Layer 4 of a small transformer language model trained on English Wikipedia (12 layers, counted from 0, width 128).
A neuron adds its activation times its output weights to the MLP's output. To switch it off is to set its activation to zero at one token and run the rest of the model.

Output weights of the MLP neurons that the questions are about. A number n stands for (n - 500) times 0.00062.
n140: 431 553 642 692 335 579 661 556 419 432 565 368 517 446 462 289 488 599 716 626 493 796 443 525 394 482 316 456 443 582 613 320 645 504 708 365 589 478 443 650 646 614 408 431 628 650 512 621 445 510 443 602 518 595 496 609 404 398 506 410 374 314 257 473 456 754 427 586 486 410 434 551 443 760 284 389 499 399 501 598 467 384 377 570 548 626 361 479 525 196 508 387 466 586 559 480 231 769 500 553 705 488 541 699 396 557 546 243 610 403 563 456 362 609 650 506 417 516 524 339 465 567 572 507 557 331 310 425
n147: 606 494 368 447 425 361 378 766 732 464 688 446 774 331 327 387 226 437 327 647 283 427 308 777 433 459 507 321 313 468 500 344 493 440 353 608 439 394 492 415 681 550 499 345 438 543 625 398 593 498 451 410 551 563 493 430 606 556 542 503 592 283 375 455 520 569 565 334 757 405 632 634 449 349 379 831 354 557 629 593 525 624 695 565 512 665 788 499 489 511 584 784 530 653 430 444 519 472 660 607 515 325 437 490 573 289 378 474 635 508 603 471 458 441 455 542 302 226 523 572 696 624 368 453 330 628 572 564
n174: 656 281 774 414 494 502 672 513 552 525 374 482 604 569 697 310 433 528 347 678 526 281 394 374 429 342 580 624 732 532 598 581 543 553 352 390 538 446 235 635 761 755 663 588 387 446 476 654 528 512 532 540 625 502 514 346 585 428 569 582 510 499 331 523 523 261 558 680 358 518 461 362 559 600 524 408 356 546 540 538 646 410 333 667 474 542 535 364 612 315 643 471 458 672 556 442 448 570 431 539 428 354 424 583 316 531 623 560 542 309 622 514 376 486 487 376 334 330 421 243 627 376 554 576 515 497 541 495
n176: 459 420 414 684 525 546 422 371 527 476 429 321 362 436 418 586 543 555 412 706 530 347 557 669 533 519 505 538 447 396 507 583 536 558 591 460 480 351 448 453 732 390 301 669 343 519 425 569 440 448 339 569 628 599 338 436 540 596 586 381 548 546 579 488 464 521 377 510 448 487 550 636 522 365 673 453 563 408 343 420 561 405 559 443 465 454 574 372 265 449 881 495 513 516 450 487 544 576 519 433 674 518 491 587 478 600 681 333 560 473 619 534 482 482 644 512 346 599 576 605 550 406 516 411 460 381 591 571
n190: 403 569 403 542 525 202 502 441 559 466 488 421 396 389 382 538 554 387 324 528 443 540 619 686 935 378 425 228 839 390 733 606 550 795 670 435 664 429 647 644 461 604 504 373 251 529 456 313 430 622 386 431 760 793 291 218 651 599 407 419 402 691 553 376 482 623 295 944 669 411 648 420 419 423 622 473 278 590 327 369 535 658 537 177 727 257 309 593 513 478 672 320 497 669 485 469 685 667 596 699 65 267 598 673 508 407 605 235 798 324 223 418 352 469 673 693 717 471 454 382 402 470 524 326 346 578 711 456
n259: 387 496 639 533 456 318 453 328 404 584 594 465 345 428 422 583 527 544 470 655 433 693 646 672 594 392 420 369 342 518 515 419 376 441 552 218 337 432 691 459 641 394 411 342 485 685 604 408 498 391 431 434 673 492 409 406 454 455 284 448 367 439 605 632 615 566 590 523 648 377 548 484 659 556 580 547 449 536 653 574 586 422 346 861 513 487 523 207 315 493 588 544 587 467 360 613 475 597 585 622 262 591 377 393 453 515 348 620 711 695 610 450 415 443 575 460 408 654 744 665 467 649 587 429 289 559 451 658
n276: 395 524 485 554 350 559 613 623 343 708 474 433 324 417 609 571 372 516 482 669 537 531 450 495 521 555 458 397 579 262 389 457 519 461 663 697 700 619 632 635 374 640 320 661 654 432 353 361 396 405 524 754 409 380 209 486 407 457 182 570 622 480 612 537 711 242 806 565 594 621 500 453 619 520 624 526 580 577 443 608 578 305 313 596 791 440 613 518 516 506 541 763 477 760 308 391 626 494 435 632 235 550 343 232 404 591 289 428 510 447 452 515 661 635 323 460 486 541 440 634 456 289 521 408 532 426 426 455
n284: 444 585 100 383 299 306 511 393 714 687 644 757 725 641 567 590 361 561 530 562 540 607 323 530 355 615 539 335 180 761 542 440 553 511 334 377 693 487 666 414 543 630 408 732 519 486 671 632 765 270 452 191 432 457 843 361 600 854 810 536 394 491 307 439 620 790 521 316 455 880 541 664 344 391 368 757 612 575 496 728 499 624 533 130 418 598 565 513 185 441 207 713 483 455 592 558 350 419 554 420 415 502 610 313 618 443 516 386 507 408 475 380 482 528 256 251 361 419 837 462 727 476 507 516 330 298 407 199
n309: 449 496 554 431 442 388 548 338 398 476 426 522 454 583 646 613 432 452 412 538 727 722 416 472 571 579 639 475 486 608 328 602 612 543 437 384 657 471 456 420 422 265 381 460 698 405 328 317 456 372 620 602 676 435 166 510 464 667 666 466 516 413 580 452 514 297 449 408 318 574 410 604 431 544 283 670 665 573 743 558 662 498 532 607 647 672 535 463 547 463 505 453 599 443 295 564 547 498 284 536 398 409 551 454 201 677 501 634 602 397 502 613 547 556 541 471 780 591 600 576 361 518 363 393 454 493 331 403
n324: 383 452 510 502 436 493 505 428 492 572 538 347 150 552 617 602 665 536 613 573 625 432 534 401 374 531 400 352 361 496 719 395 593 378 639 643 526 772 365 545 464 446 634 533 472 317 575 345 452 176 452 606 692 463 581 796 642 411 635 522 257 526 78 469 633 287 568 419 691 466 464 559 483 506 544 496 253 553 374 515 394 630 638 310 486 355 630 458 579 361 463 481 667 502 497 668 378 279 499 787 584 473 757 412 620 198 451 389 498 738 575 553 613 532 427 497 491 665 472 532 428 526 510 470 571 471 531 577
n349: 383 502 479 613 465 509 632 376 609 564 506 335 470 703 479 698 617 441 597 550 465 606 459 513 600 479 537 538 428 416 685 460 667 609 612 313 636 624 319 283 503 412 275 279 691 518 598 521 540 567 371 478 504 357 430 732 641 596 552 566 348 309 272 809 576 419 459 552 782 641 533 620 377 509 348 572 297 583 624 445 518 387 604 585 457 675 719 516 639 583 463 272 297 500 243 653 677 755 380 479 417 353 460 519 358 336 291 542 396 355 563 605 455 699 368 654 419 433 520 369 635 600 601 412 404 379 343 268
n376: 353 327 286 466 508 684 330 697 632 422 508 616 757 423 690 381 517 596 513 573 563 447 535 580 313 398 374 346 711 818 527 484 557 153 585 549 544 649 540 473 570 628 589 457 407 591 491 340 320 523 611 460 310 355 550 609 680 380 365 757 485 268 550 511 518 328 427 459 398 394 370 306 261 426 438 532 779 500 550 462 538 501 646 218 596 489 371 380 617 454 709 552 328 621 639 268 326 568 938 806 624 507 334 450 583 337 391 519 530 586 634 545 475 683 453 612 291 283 438 582 638 144 572 358 624 462 647 713
n413: 615 526 538 430 508 601 587 413 510 372 595 628 498 498 457 423 460 380 507 461 542 576 384 414 430 378 574 532 603 458 391 628 585 422 408 467 560 434 542 639 464 404 639 212 457 351 506 346 475 497 696 385 462 426 509 316 567 569 475 568 529 505 549 457 387 557 526 502 542 701 521 463 489 499 466 472 572 468 562 544 528 583 500 482 444 719 512 404 610 387 305 434 509 650 441 394 646 398 639 481 538 547 418 516 327 667 437 680 597 346 470 584 483 635 554 527 782 576 376 511 365 434 453 417 595 528 578 420
n448: 556 576 391 469 732 558 526 666 350 428 414 354 456 520 600 600 512 606 686 629 460 499 443 476 313 574 407 563 381 708 433 483 557 400 635 533 569 686 534 473 608 379 468 504 463 502 371 652 521 475 490 413 424 575 483 621 521 351 324 491 390 243 587 516 548 408 547 369 616 551 551 509 532 404 616 567 434 519 504 564 528 475 576 413 862 505 530 413 341 346 540 447 556 545 695 520 465 631 493 369 411 472 575 566 529 428 591 406 410 454 713 551 460 453 336 463 380 607 250 680 528 351 486 210 364 585 588 480
n451: 501 432 612 228 380 455 481 562 693 365 480 471 518 446 119 649 248 757 669 553 519 703 409 496 590 487 407 372 456 638 477 400 407 499 839 695 658 650 854 576 446 294 599 510 443 487 405 602 738 493 614 417 231 586 703 484 606 550 630 229 335 596 479 738 494 512 402 299 525 541 444 703 234 724 519 703 329 379 395 371 490 546 292 466 374 600 400 447 497 453 291 291 608 512 485 303 410 205 621 354 695 543 209 682 485 738 684 578 531 719 603 424 750 407 231 744 489 452 658 365 602 399 493 540 614 283 477 367
n496: 763 357 499 544 549 316 474 620 513 525 441 581 451 329 540 413 402 429 337 372 369 730 216 559 508 299 657 597 658 724 584 507 529 500 549 461 556 600 561 416 541 609 562 473 427 510 117 526 615 482 681 564 522 609 416 426 609 463 518 434 763 570 788 406 765 404 420 373 615 454 448 750 596 780 456 463 382 461 732 514 302 299 309 492 392 324 795 495 435 442 591 464 501 382 544 609 574 361 414 604 465 422 572 675 593 370 348 346 455 380 506 513 692 350 488 21 443 480 732 736 407 489 680 353 497 264 484 656

Each question names a token from some text and the token that comes next. It shows the activations a of the neurons there, in the order above. A number n stands for (n - 500) times 0.0057.

Then comes g, the gradient of the next token's log-probability with respect to the MLP's output, scaled to length 1. A neuron's effect is roughly proportional to its activation times (output weights . g). A number n stands for (n - 500) times 0.00073.

" Ad", then "il"
a: 557 492 478 822 500 540 476 500 470 482 494 499 583 472 497 471
g: 417 549 751 855 605 501 301 219 452 400 428 572 520 493 533 303 210 614 366 356 592 610 419 726 373 484 421 723 512 564 420 635 423 518 540 472 644 408 619 758 441 522 492 575 515 466 616 499 528 570 629 629 533 528 701 643 340 347 496 604 452 425 392 504 415 637 477 518 513 517 602 545 499 526 502 527 580 595 637 523 452 477 415 426 588 507 735 454 520 380 332 396 332 481 332 659 367 573 541 679 406 467 305 673 277 406 620 551 572 213 614 647 633 625 541 337 422 263 496 489 385 523 534 435 462 249 395 448
Which neuron, switched off, lowers the next token's probability most? n140

" end of the", then " Turkish"
a: 548 473 503 497 472 496 728 473 637 565 471 644 479 603 470 471
g: 443 601 669 212 450 453 437 378 338 368 540 555 314 327 548 622 608 659 463 628 373 367 549 531 556 539 431 399 517 676 403 598 771 373 418 330 501 520 420 403 392 427 629 500 169 444 512 610 367 620 484 543 550 418 590 446 447 788 556 467 482 294 408 771 525 344 654 359 503 472 625 467 512 489 454 350 618 585 572 498 447 544 553 734 578 666 635 643 527 571 374 359 422 489 612 589 563 649 422 541 578 501 415 428 637 508 315 250 250 450 590 622 381 498 340 347 476 813 529 500 517 479 515 539 592 586 408 788
Which neuron, switched off, lowers the next token's probability most? n448

" dev", then "oted"
a: 840 481 620 473 489 481 757 499 658 471 487 661 477 495 472 497
g: 609 357 548 612 503 387 759 480 481 683 465 390 720 484 483 515 354 460 436 631 550 467 298 385 537 688 701 508 516 315 619 381 616 484 664 252 613 548 333 431 405 540 527 565 194 263 424 393 603 486 442 594 686 605 455 532 622 363 551 552 346 763 401 243 499 502 428 555 634 526 420 440 609 531 624 579 534 391 731 680 535 453 520 546 372 620 241 449 559 642 253 608 605 473 685 438 450 426 524 505 458 433 616 594 455 394 522 699 275 395 442 529 651 613 399 304 467 355 460 534 451 478 664 542 289 648 392 537
Which neuron, switched off, raises the next token's probability most? n376

" decision", then "-m"
a: 823 497 480 511 477 497 606 499 707 479 628 562 471 627 488 493
g: 406 462 470 467 377 518 591 479 521 503 607 506 569 534 452 429 463 468 319 180 456 349 321 167 383 597 393 559 574 780 576 493 494 424 623 388 450 607 481 619 410 547 678 469 250 766 435 441 182 326 710 519 603 158 503 420 415 228 601 538 529 637 411 470 507 610 431 423 475 509 646 445 552 410 321 539 550 592 505 548 566 496 403 672 543 516 493 550 459 582 487 492 674 540 488 259 439 689 405 466 390 618 519 582 317 552 556 643 463 654 415 649 639 727 523 529 501 466 622 650 712 587 427 510 569 333 529 733
Which neuron, switched off, raises the next token's probability most? n349

" not", then " want"
a: 582 493 612 470 480 494 696 498 597 485 495 591 473 604 470 481
g: 720 439 532 397 345 488 505 872 389 358 322 456 472 690 372 722 331 469 433 556 624 699 464 462 315 381 344 447 309 553 496 256 489 522 650 564 555 385 539 554 416 619 506 696 579 550 481 613 486 491 347 703 274 298 657 379 399 548 563 604 470 656 583 593 480 482 346 488 578 503 542 408 470 661 407 643 631 720 384 289 505 544 543 494 319 484 543 357 535 594 564 303 631 424 648 441 292 416 595 527 530 403 552 500 438 560 382 567 526 610 619 477 628 517 536 561 435 400 400 212 389 309 661 510 790 612 609 491
Which two neurons, each switched off alone, lower its probability most, in order? n376, n140

"s and", then " television"
a: 490 481 490 471 487 477 546 575 505 526 476 495 520 536 543 470
g: 350 710 428 284 308 447 542 570 326 565 638 532 484 485 659 518 352 804 288 432 518 536 544 345 318 460 393 569 671 726 566 361 576 236 512 647 532 528 341 519 462 446 467 594 388 526 460 474 437 673 481 378 350 411 715 542 445 482 540 394 562 312 625 507 340 589 493 330 517 514 874 415 512 410 269 490 614 401 354 750 478 524 627 727 622 598 541 563 589 528 688 533 565 535 457 405 549 625 438 490 459 410 610 471 412 544 468 351 226 547 486 521 518 589 477 448 463 716 503 681 371 496 321 367 572 613 392 722
Which neuron, switched off, lowers the next token's probability most? n448

" her", then " mother"
a: 470 490 474 495 473 472 787 511 615 633 482 600 530 522 808 492
g: 587 293 329 567 504 612 530 503 103 585 654 573 572 335 538 665 339 431 292 490 497 666 490 512 475 427 411 622 451 475 319 528 393 375 593 430 497 317 287 534 529 546 549 341 611 533 655 475 636 378 365 379 702 795 560 474 372 531 574 495 491 591 533 516 572 614 456 538 602 589 388 483 481 705 640 699 660 480 407 605 278 598 511 408 257 525 542 420 562 673 358 427 528 517 461 427 287 502 374 588 616 419 597 511 468 194 499 456 568 517 630 376 683 574 579 594 564 554 321 478 532 672 532 504 344 754 630 237
Which neuron, switched off, lowers the next token's probability most? n324

" had been", then " show"
a: 538 474 559 477 512 474 673 487 564 481 488 596 471 526 512 487
g: 470 421 483 400 519 484 452 466 452 306 426 438 645 703 346 568 498 635 743 601 338 622 662 489 391 484 519 730 644 586 633 433 126 626 458 440 474 680 530 512 434 401 416 655 593 441 381 527 539 512 464 491 322 535 619 584 507 617 342 523 629 292 649 385 506 520 554 612 573 520 615 520 552 441 275 585 500 647 547 554 670 552 547 319 529 270 592 530 609 403 765 478 637 391 555 532 427 334 428 524 432 440 268 343 224 576 532 349 588 340 618 494 625 769 564 427 472 271 741 442 385 435 429 328 705 376 456 470
Which two neurons, each switched off alone, lower its probability most, in order? n276, n376

" and", then " he had"
a: 470 470 471 484 672 497 544 471 526 472 482 531 507 538 504 474
g: 429 581 638 584 590 623 421 542 477 330 608 463 698 598 383 397 416 296 625 628 375 431 451 747 577 528 409 459 336 662 528 406 333 756 663 428 455 506 562 677 571 490 482 396 442 440 290 354 486 317 368 499 638 801 293 433 578 478 630 522 347 672 295 552 583 593 306 556 465 552 260 630 480 521 684 497 518 538 723 395 428 340 601 390 356 707 274 424 413 379 473 495 354 560 534 314 586 691 677 445 547 538 416 608 643 538 656 605 696 265 431 292 473 547 543 456 527 504 568 495 449 556 428 637 606 466 372 408
Which neuron, switched off, lowers the next token's probability most? n190

"ol", then " Studios"
a: 676 495 573 479 499 603 473 497 471 470 475 470 723 486 479 487
g: 664 406 578 446 507 700 612 351 281 362 556 518 595 363 544 601 391 358 541 361 392 546 608 442 590 514 347 374 465 548 460 636 463 446 411 475 685 338 475 372 456 432 621 622 391 598 674 544 362 588 680 435 433 658 570 747 463 442 410 515 748 513 383 713 274 618 629 481 279 291 607 462 644 223 558 339 482 368 579 574 577 642 417 644 496 419 651 443 792 236 610 464 462 545 350 484 687 335 525 645 424 439 310 393 341 352 422 415 533 667 512 476 509 666 470 682 568 373 584 476 474 603 541 419 635 363 598 595
Which neuron, switched off, lowers the next token's probability most? n413

" launched", then " by"
a: 677 497 474 565 478 497 676 644 805 541 496 538 475 541 472 487
g: 408 580 584 452 566 548 344 607 389 665 508 630 407 544 478 661 649 479 423 614 612 528 735 548 484 343 314 618 567 758 485 488 500 491 167 452 455 467 386 662 500 462 682 335 484 335 448 624 499 522 308 704 286 554 770 439 288 561 371 548 606 684 352 374 533 439 503 396 426 519 400 423 437 496 612 579 334 649 680 539 147 568 361 339 504 544 690 476 483 566 612 537 530 644 556 568 668 468 440 633 756 406 321 627 500 456 501 443 600 469 490 558 465 507 390 548 413 463 499 511 581 507 342 368 90 524 541 489
Which neuron, switched off, raises the next token's probability most? n309

" Fer", then "id"
a: 514 485 483 472 488 480 690 492 538 475 480 487 471 471 474 495
g: 547 648 439 644 634 449 432 285 396 345 430 603 396 484 324 456 529 537 626 459 707 422 299 580 506 797 336 470 458 452 657 521 548 607 638 370 408 659 442 634 478 613 515 699 441 542 627 455 528 519 638 711 528 484 413 670 387 374 536 366 515 443 427 281 332 489 375 556 370 484 536 308 510 354 561 361 436 487 514 753 496 494 420 405 438 456 576 505 630 271 478 552 629 644 436 475 742 822 542 495 458 485 321 602 155 436 702 567 754 321 575 522 482 493 590 238 518 335 581 598 547 448 561 453 309 523 565 565
Which neuron, switched off, lowers the next token's probability most? n276

" earn", then "ed the"
a: 501 486 635 578 482 470 805 492 581 477 470 488 547 492 495 478
g: 499 572 518 366 541 375 566 489 688 703 604 320 315 491 551 419 510 714 503 557 419 434 92 526 601 577 671 457 609 495 706 445 467 536 798 564 401 749 350 462 442 401 677 394 315 386 504 526 703 538 499 523 681 409 692 509 646 565 417 662 583 307 433 379 501 327 457 758 564 410 404 452 382 367 410 286 472 569 620 586 465 464 637 586 396 419 468 428 424 345 469 657 500 414 498 505 520 410 377 278 500 523 494 310 424 566 461 395 465 574 461 567 435 307 487 404 577 701 626 538 568 274 551 447 643 582 695 752
Which neuron, switched off, lowers the next token's probability most? n174

" other", then " artists"
a: 653 470 524 546 480 482 812 471 593 730 471 783 486 524 518 497
g: 527 509 493 618 680 587 437 482 360 514 423 528 626 707 325 356 607 488 696 366 384 749 557 295 431 412 594 294 562 458 612 607 287 535 453 569 335 260 527 389 473 550 637 304 450 490 706 392 448 403 401 653 540 630 374 448 427 548 413 560 380 610 366 415 588 498 682 469 585 572 567 542 514 574 705 568 691 673 506 483 552 657 406 514 538 234 449 395 383 291 598 584 455 550 422 563 399 386 455 479 662 646 424 535 282 205 335 461 432 490 656 536 413 531 571 718 589 591 542 321 631 348 490 680 798 555 459 315
Which neuron, switched off, lowers the next token's probability most? n324

" assigned", then " to"
a: 808 495 586 474 477 493 797 483 525 511 477 643 473 509 473 498
g: 354 653 679 365 604 486 481 438 556 500 502 521 701 577 458 450 430 678 514 516 234 369 432 421 629 672 271 347 558 460 519 607 578 520 357 680 589 633 524 641 458 243 401 613 502 450 643 537 551 643 327 731 497 438 574 601 559 526 679 397 572 444 457 331 660 341 526 640 332 662 720 369 387 649 319 431 277 263 611 650 455 322 607 603 600 691 545 447 694 386 556 607 529 606 565 531 584 453 478 324 389 378 346 465 337 451 564 209 339 442 575 586 447 382 525 362 453 503 554 541 486 441 458 306 589 456 578 737
Which two neurons, each switched off alone, lower its probability most, in order? n276, n140

"ive", then " per"
a: 471 482 499 771 500 508 528 499 485 554 473 493 507 530 500 493
g: 482 581 452 549 492 657 537 436 397 370 509 348 563 435 541 498 701 637 608 361 562 342 606 568 620 422 449 810 495 343 467 569 777 682 417 551 680 546 611 548 339 468 422 474 712 493 351 653 448 555 308 518 567 340 722 390 371 515 524 565 622 561 524 614 417 330 612 311 413 750 524 451 678 530 516 695 332 339 407 653 478 427 363 612 412 575 442 609 629 498 604 313 677 462 409 544 643 445 491 409 484 516 472 725 423 376 560 651 338 388 451 492 524 517 572 449 306 368 556 533 593 234 315 374 246 222 452 590
Which neuron, switched off, lowers the next token's probability most? n176

" was ", then "enc"
a: 553 488 847 544 470 513 690 498 583 475 480 492 478 470 489 498
g: 670 310 757 612 507 397 404 411 257 701 513 446 586 575 580 417 577 508 479 447 782 539 332 504 609 596 583 531 553 631 385 545 562 701 346 419 626 433 473 409 409 554 405 314 562 526 587 183 501 456 428 510 337 674 413 495 734 149 655 238 394 437 317 585 715 507 556 613 576 434 379 339 296 401 585 518 401 523 466 471 624 587 312 489 430 587 497 465 443 287 670 435 730 555 473 549 515 604 488 452 505 724 355 507 496 390 408 734 509 358 626 594 699 535 461 563 464 501 539 468 548 451 416 481 402 558 710 453
Which two neurons, each switched off alone, lower its probability most, in order? n174, n309

"ion", then " was established"
a: 472 781 494 482 492 533 489 499 471 498 599 495 603 737 477 500
g: 592 510 421 513 541 428 428 662 710 462 626 432 377 544 705 624 397 607 556 604 535 387 564 747 573 648 431 469 633 435 289 527 377 326 508 463 497 613 300 411 539 449 521 185 394 350 613 298 563 507 566 465 562 438 561 530 531 711 468 380 376 355 526 452 573 418 281 345 619 434 534 591 476 334 521 425 617 642 698 313 372 676 699 441 482 593 324 396 406 368 352 469 472 409 466 563 562 640 667 461 523 316 477 474 660 399 400 584 425 392 328 413 309 644 491 500 431 442 611 549 666 559 766 822 562 798 422 590
Which neuron, switched off, lowers the next token's probability most? n147

"alt", then " psych"
a: 640 471 708 476 500 658 471 498 472 472 477 479 483 546 500 485
g: 524 499 429 570 554 393 567 316 452 344 371 555 338 617 569 606 522 421 587 566 431 473 496 322 331 522 458 622 286 487 666 337 712 360 403 531 755 600 413 468 589 552 504 683 487 511 497 570 315 393 581 384 579 259 472 478 413 654 509 450 516 328 374 500 352 561 662 394 366 465 563 416 512 701 470 523 373 487 412 589 532 518 424 506 405 624 551 493 715 264 533 561 556 876 287 408 501 518 533 367 424 456 651 617 376 520 364 420 687 874 371 361 656 551 735 416 557 514 364 436 681 460 591 566 454 522 819 464
Which neuron, switched off, lowers the next token's probability most? n174

" bel", then "ief"
a: 542 475 506 474 500 483 850 488 603 584 491 500 522 559 470 522
g: 436 477 716 633 626 446 396 544 528 404 412 566 539 557 515 595 421 228 257 372 503 487 811 236 449 349 715 382 422 477 617 503 356 368 392 411 628 517 405 586 364 388 597 398 666 470 451 574 511 313 606 526 192 706 393 551 375 500 532 555 331 505 582 547 501 566 770 455 400 583 468 447 575 568 600 741 634 466 326 492 344 457 507 537 584 347 499 542 375 398 432 558 602 757 550 540 470 641 425 818 313 606 710 452 621 458 498 562 623 346 591 635 489 558 352 559 425 587 565 464 518 543 671 520 297 307 439 401
Which neuron, switched off, lowers the next token's probability most? n276

"\"", then " list"
a: 478 490 623 524 558 488 496 788 596 518 474 471 633 477 493 579
g: 664 505 463 442 523 353 840 453 668 574 585 338 588 670 585 650 496 501 574 416 514 484 409 423 545 638 704 542 269 770 561 318 221 472 564 487 590 679 334 408 651 491 418 494 481 278 287 350 506 444 362 312 554 116 331 705 675 642 713 337 565 772 221 397 401 486 456 480 443 510 352 621 578 543 468 583 422 482 569 623 507 516 527 507 560 601 519 501 480 501 588 445 658 283 502 509 517 355 490 636 583 596 526 430 427 385 457 592 366 479 320 412 523 640 586 558 430 519 432 564 391 450 607 449 625 497 585 431
Which neuron, switched off, lowers the next token's probability most? n284

" areas", then " like"
a: 745 471 593 472 483 478 663 496 592 487 568 471 517 562 488 475
g: 601 464 626 497 728 447 264 464 463 640 475 552 498 545 500 661 346 391 663 493 497 621 367 432 477 482 444 603 467 483 604 419 519 438 435 299 394 398 510 599 598 487 544 574 572 499 536 454 375 556 646 485 595 626 730 493 579 361 618 356 647 694 455 467 460 564 592 470 571 387 524 313 616 687 223 527 424 440 419 545 632 466 191 531 567 295 466 445 519 515 402 366 777 340 378 569 240 376 467 591 608 773 547 628 28 389 518 600 641 358 532 637 640 636 490 601 411 338 622 420 451 425 336 615 591 610 453 458
Which two neurons, each switched off alone, lower its probability most, in order? n140, n174

" they", then " experience"
a: 470 505 526 551 472 471 615 474 765 478 472 531 535 739 702 487
g: 636 328 288 337 605 538 436 558 435 368 376 459 652 463 596 608 382 483 419 591 517 659 527 270 352 490 289 425 484 606 682 404 653 516 309 749 390 565 343 700 469 490 483 632 712 559 565 477 527 477 371 517 242 591 503 394 479 284 430 664 607 401 599 490 356 484 589 468 551 477 530 521 673 540 633 418 557 497 322 409 240 422 485 458 476 520 658 218 441 606 638 547 497 388 745 579 420 462 506 662 300 519 484 474 486 412 461 455 514 494 487 400 806 563 678 397 557 521 488 610 575 430 681 618 742 528 687 191
Which neuron, switched off, lowers the next token's probability most? n448

" function", then " of"
a: 926 487 574 482 488 497 749 498 704 477 725 483 488 560 470 488
g: 395 507 265 487 432 679 581 456 496 528 514 437 361 594 450 603 402 535 517 462 697 501 536 460 552 614 394 620 317 408 355 357 569 327 474 419 298 501 753 415 462 305 578 508 530 449 392 658 619 448 543 549 531 648 622 388 418 560 307 377 497 364 299 355 414 438 418 657 491 752 478 651 381 294 391 421 578 711 475 499 414 667 640 345 403 673 502 675 522 392 594 495 450 707 547 669 572 572 513 532 415 340 412 501 536 341 524 503 869 594 666 615 371 351 495 680 458 397 279 479 648 587 749 430 330 720 613 490
Which two neurons, each switched off alone, lower its probability most, in order? n349, n448

" in the", then " Latin"
a: 581 471 479 478 668 492 561 472 691 506 494 562 485 696 486 492
g: 406 472 525 475 540 485 580 267 578 533 570 524 556 289 459 522 566 569 558 569 489 272 559 449 432 538 537 553 395 372 723 344 663 550 504 298 441 593 584 463 484 605 368 533 485 523 635 495 424 625 591 345 645 398 363 683 334 477 420 456 566 704 401 531 302 333 322 484 513 580 609 624 563 403 500 244 315 489 461 496 612 448 268 404 449 615 381 541 605 393 360 815 523 497 583 545 394 326 690 788 544 531 443 743 713 383 422 662 629 404 653 797 637 491 433 512 535 791 387 517 412 548 283 365 526 381 488 404
Which neuron, switched off, raises the next token's probability most? n309

"i", then "ha"
a: 472 481 541 487 485 478 532 474 474 542 473 475 748 523 477 472
g: 527 557 456 455 658 495 515 466 784 482 439 530 730 308 474 494 284 393 589 374 564 653 565 594 278 524 465 592 413 644 464 379 395 366 542 563 420 484 451 638 502 389 342 463 615 217 500 663 582 480 454 367 730 615 423 361 411 307 680 623 477 483 517 539 518 396 449 432 265 499 487 561 371 487 419 710 686 636 614 328 589 558 410 359 591 456 716 590 558 397 600 563 494 349 536 523 406 504 768 376 654 569 512 478 480 410 598 543 780 422 440 420 329 508 559 815 474 369 352 364 717 612 413 698 411 418 441 267
Which neuron, switched off, lowers the next token's probability most? n496

" d", then "rew"
a: 527 494 474 484 498 489 718 500 501 472 492 499 615 470 477 497
g: 616 662 508 296 682 381 384 430 786 859 467 382 398 512 486 503 419 548 573 480 448 342 510 716 802 418 670 447 743 483 317 429 309 300 555 546 338 575 566 343 367 555 465 527 393 592 565 727 489 430 682 463 426 582 521 442 535 484 501 497 419 575 424 548 466 457 539 696 599 562 541 567 617 533 572 398 386 357 535 508 322 499 360 292 608 746 371 612 295 483 434 522 380 438 689 400 482 448 361 538 369 468 547 499 758 466 354 615 461 611 325 515 389 353 226 573 480 583 454 557 700 396 371 526 555 546 617 633
Which neuron, switched off, raises the next token's probability most? n413

"iv", then "ational"
a: 525 489 472 496 493 470 595 492 546 472 483 493 518 536 471 498
g: 604 405 532 546 315 307 566 593 544 404 362 591 444 547 647 618 486 511 478 321 568 568 395 497 522 427 498 599 626 364 310 538 768 470 402 686 402 374 628 174 538 570 639 626 550 524 418 432 575 473 485 495 678 155 588 563 540 578 518 594 514 608 410 297 432 581 679 547 550 514 656 775 320 355 441 657 360 757 710 277 612 526 377 563 576 429 438 652 584 423 698 351 546 484 421 558 329 552 495 519 628 365 483 488 267 294 424 592 517 355 542 482 569 360 544 638 495 525 427 365 488 594 686 322 443 496 262 602
Which neuron, switched off, lowers the next token's probability most? n309

" through", then " selected"
a: 479 472 480 476 648 493 572 560 726 493 470 814 478 540 510 473
g: 436 582 471 618 415 485 202 587 537 575 501 437 483 718 370 273 709 376 547 374 489 454 527 499 462 567 502 496 551 426 482 487 571 387 390 428 457 550 297 307 717 395 483 505 502 488 344 541 379 412 294 491 581 396 526 640 427 596 472 571 708 555 444 300 583 546 538 458 277 629 617 660 569 288 382 403 588 326 667 556 480 410 671 774 460 637 581 430 533 572 431 854 810 437 681 286 525 555 716 626 364 475 401 678 402 232 416 593 478 454 659 514 494 496 394 480 326 330 572 638 540 518 545 380 561 545 637 529
Which neuron, switched off, raises the next token's probability most? n190

"s,", then " they"
a: 527 487 546 495 657 482 597 485 662 495 473 555 522 587 518 473
g: 593 407 618 502 743 582 505 489 639 260 570 587 536 440 500 519 506 326 468 501 565 420 401 527 513 612 351 630 419 677 279 501 360 724 693 538 647 270 358 597 332 487 755 441 510 344 500 403 463 338 346 666 802 643 391 316 778 555 557 387 471 701 534 509 418 492 317 461 316 505 462 425 580 504 776 494 472 667 433 447 370 424 544 542 406 554 614 419 431 182 516 365 343 748 492 313 526 573 494 388 394 515 603 740 633 440 427 442 690 506 536 456 528 406 597 380 599 525 660 529 553 467 545 491 500 415 373 441
Which neuron, switched off, lowers the next token's probability most? n190

"ram", then "ew"
a: 638 492 516 470 493 470 470 483 493 498 609 483 519 531 490 508
g: 517 493 546 502 467 563 379 451 498 359 571 347 429 490 618 368 481 554 551 492 547 495 488 586 511 586 210 509 634 683 341 567 453 561 174 493 293 577 481 536 619 449 675 632 575 693 371 525 562 545 211 470 729 474 348 458 512 720 384 468 756 535 435 557 496 286 355 754 458 600 519 491 287 576 303 303 729 534 645 537 282 354 421 686 504 570 450 304 576 432 333 547 575 405 559 462 624 532 364 448 702 564 547 564 528 689 511 452 224 645 474 691 522 348 452 436 603 543 414 736 563 547 424 380 483 509 409 640
Which neuron, switched off, raises the next token's probability most? n349

" given", then " em"
a: 667 579 480 470 497 492 478 494 484 556 470 748 604 620 500 485
g: 605 380 335 725 486 578 534 583 283 520 251 526 644 502 677 549 585 424 464 347 525 618 418 474 310 537 519 584 506 380 414 509 395 442 513 322 496 299 277 523 519 664 373 377 777 369 634 336 607 183 553 480 493 629 366 409 431 145 580 458 527 651 520 555 404 426 518 699 535 556 429 569 583 521 447 601 712 422 427 613 679 575 384 509 564 504 586 338 411 474 425 607 593 559 532 413 294 518 695 595 394 710 577 490 510 327 406 758 612 472 747 417 579 563 554 703 464 500 389 516 608 369 650 441 583 392 545 310
Which neuron, switched off, lowers the next token's probability most? n376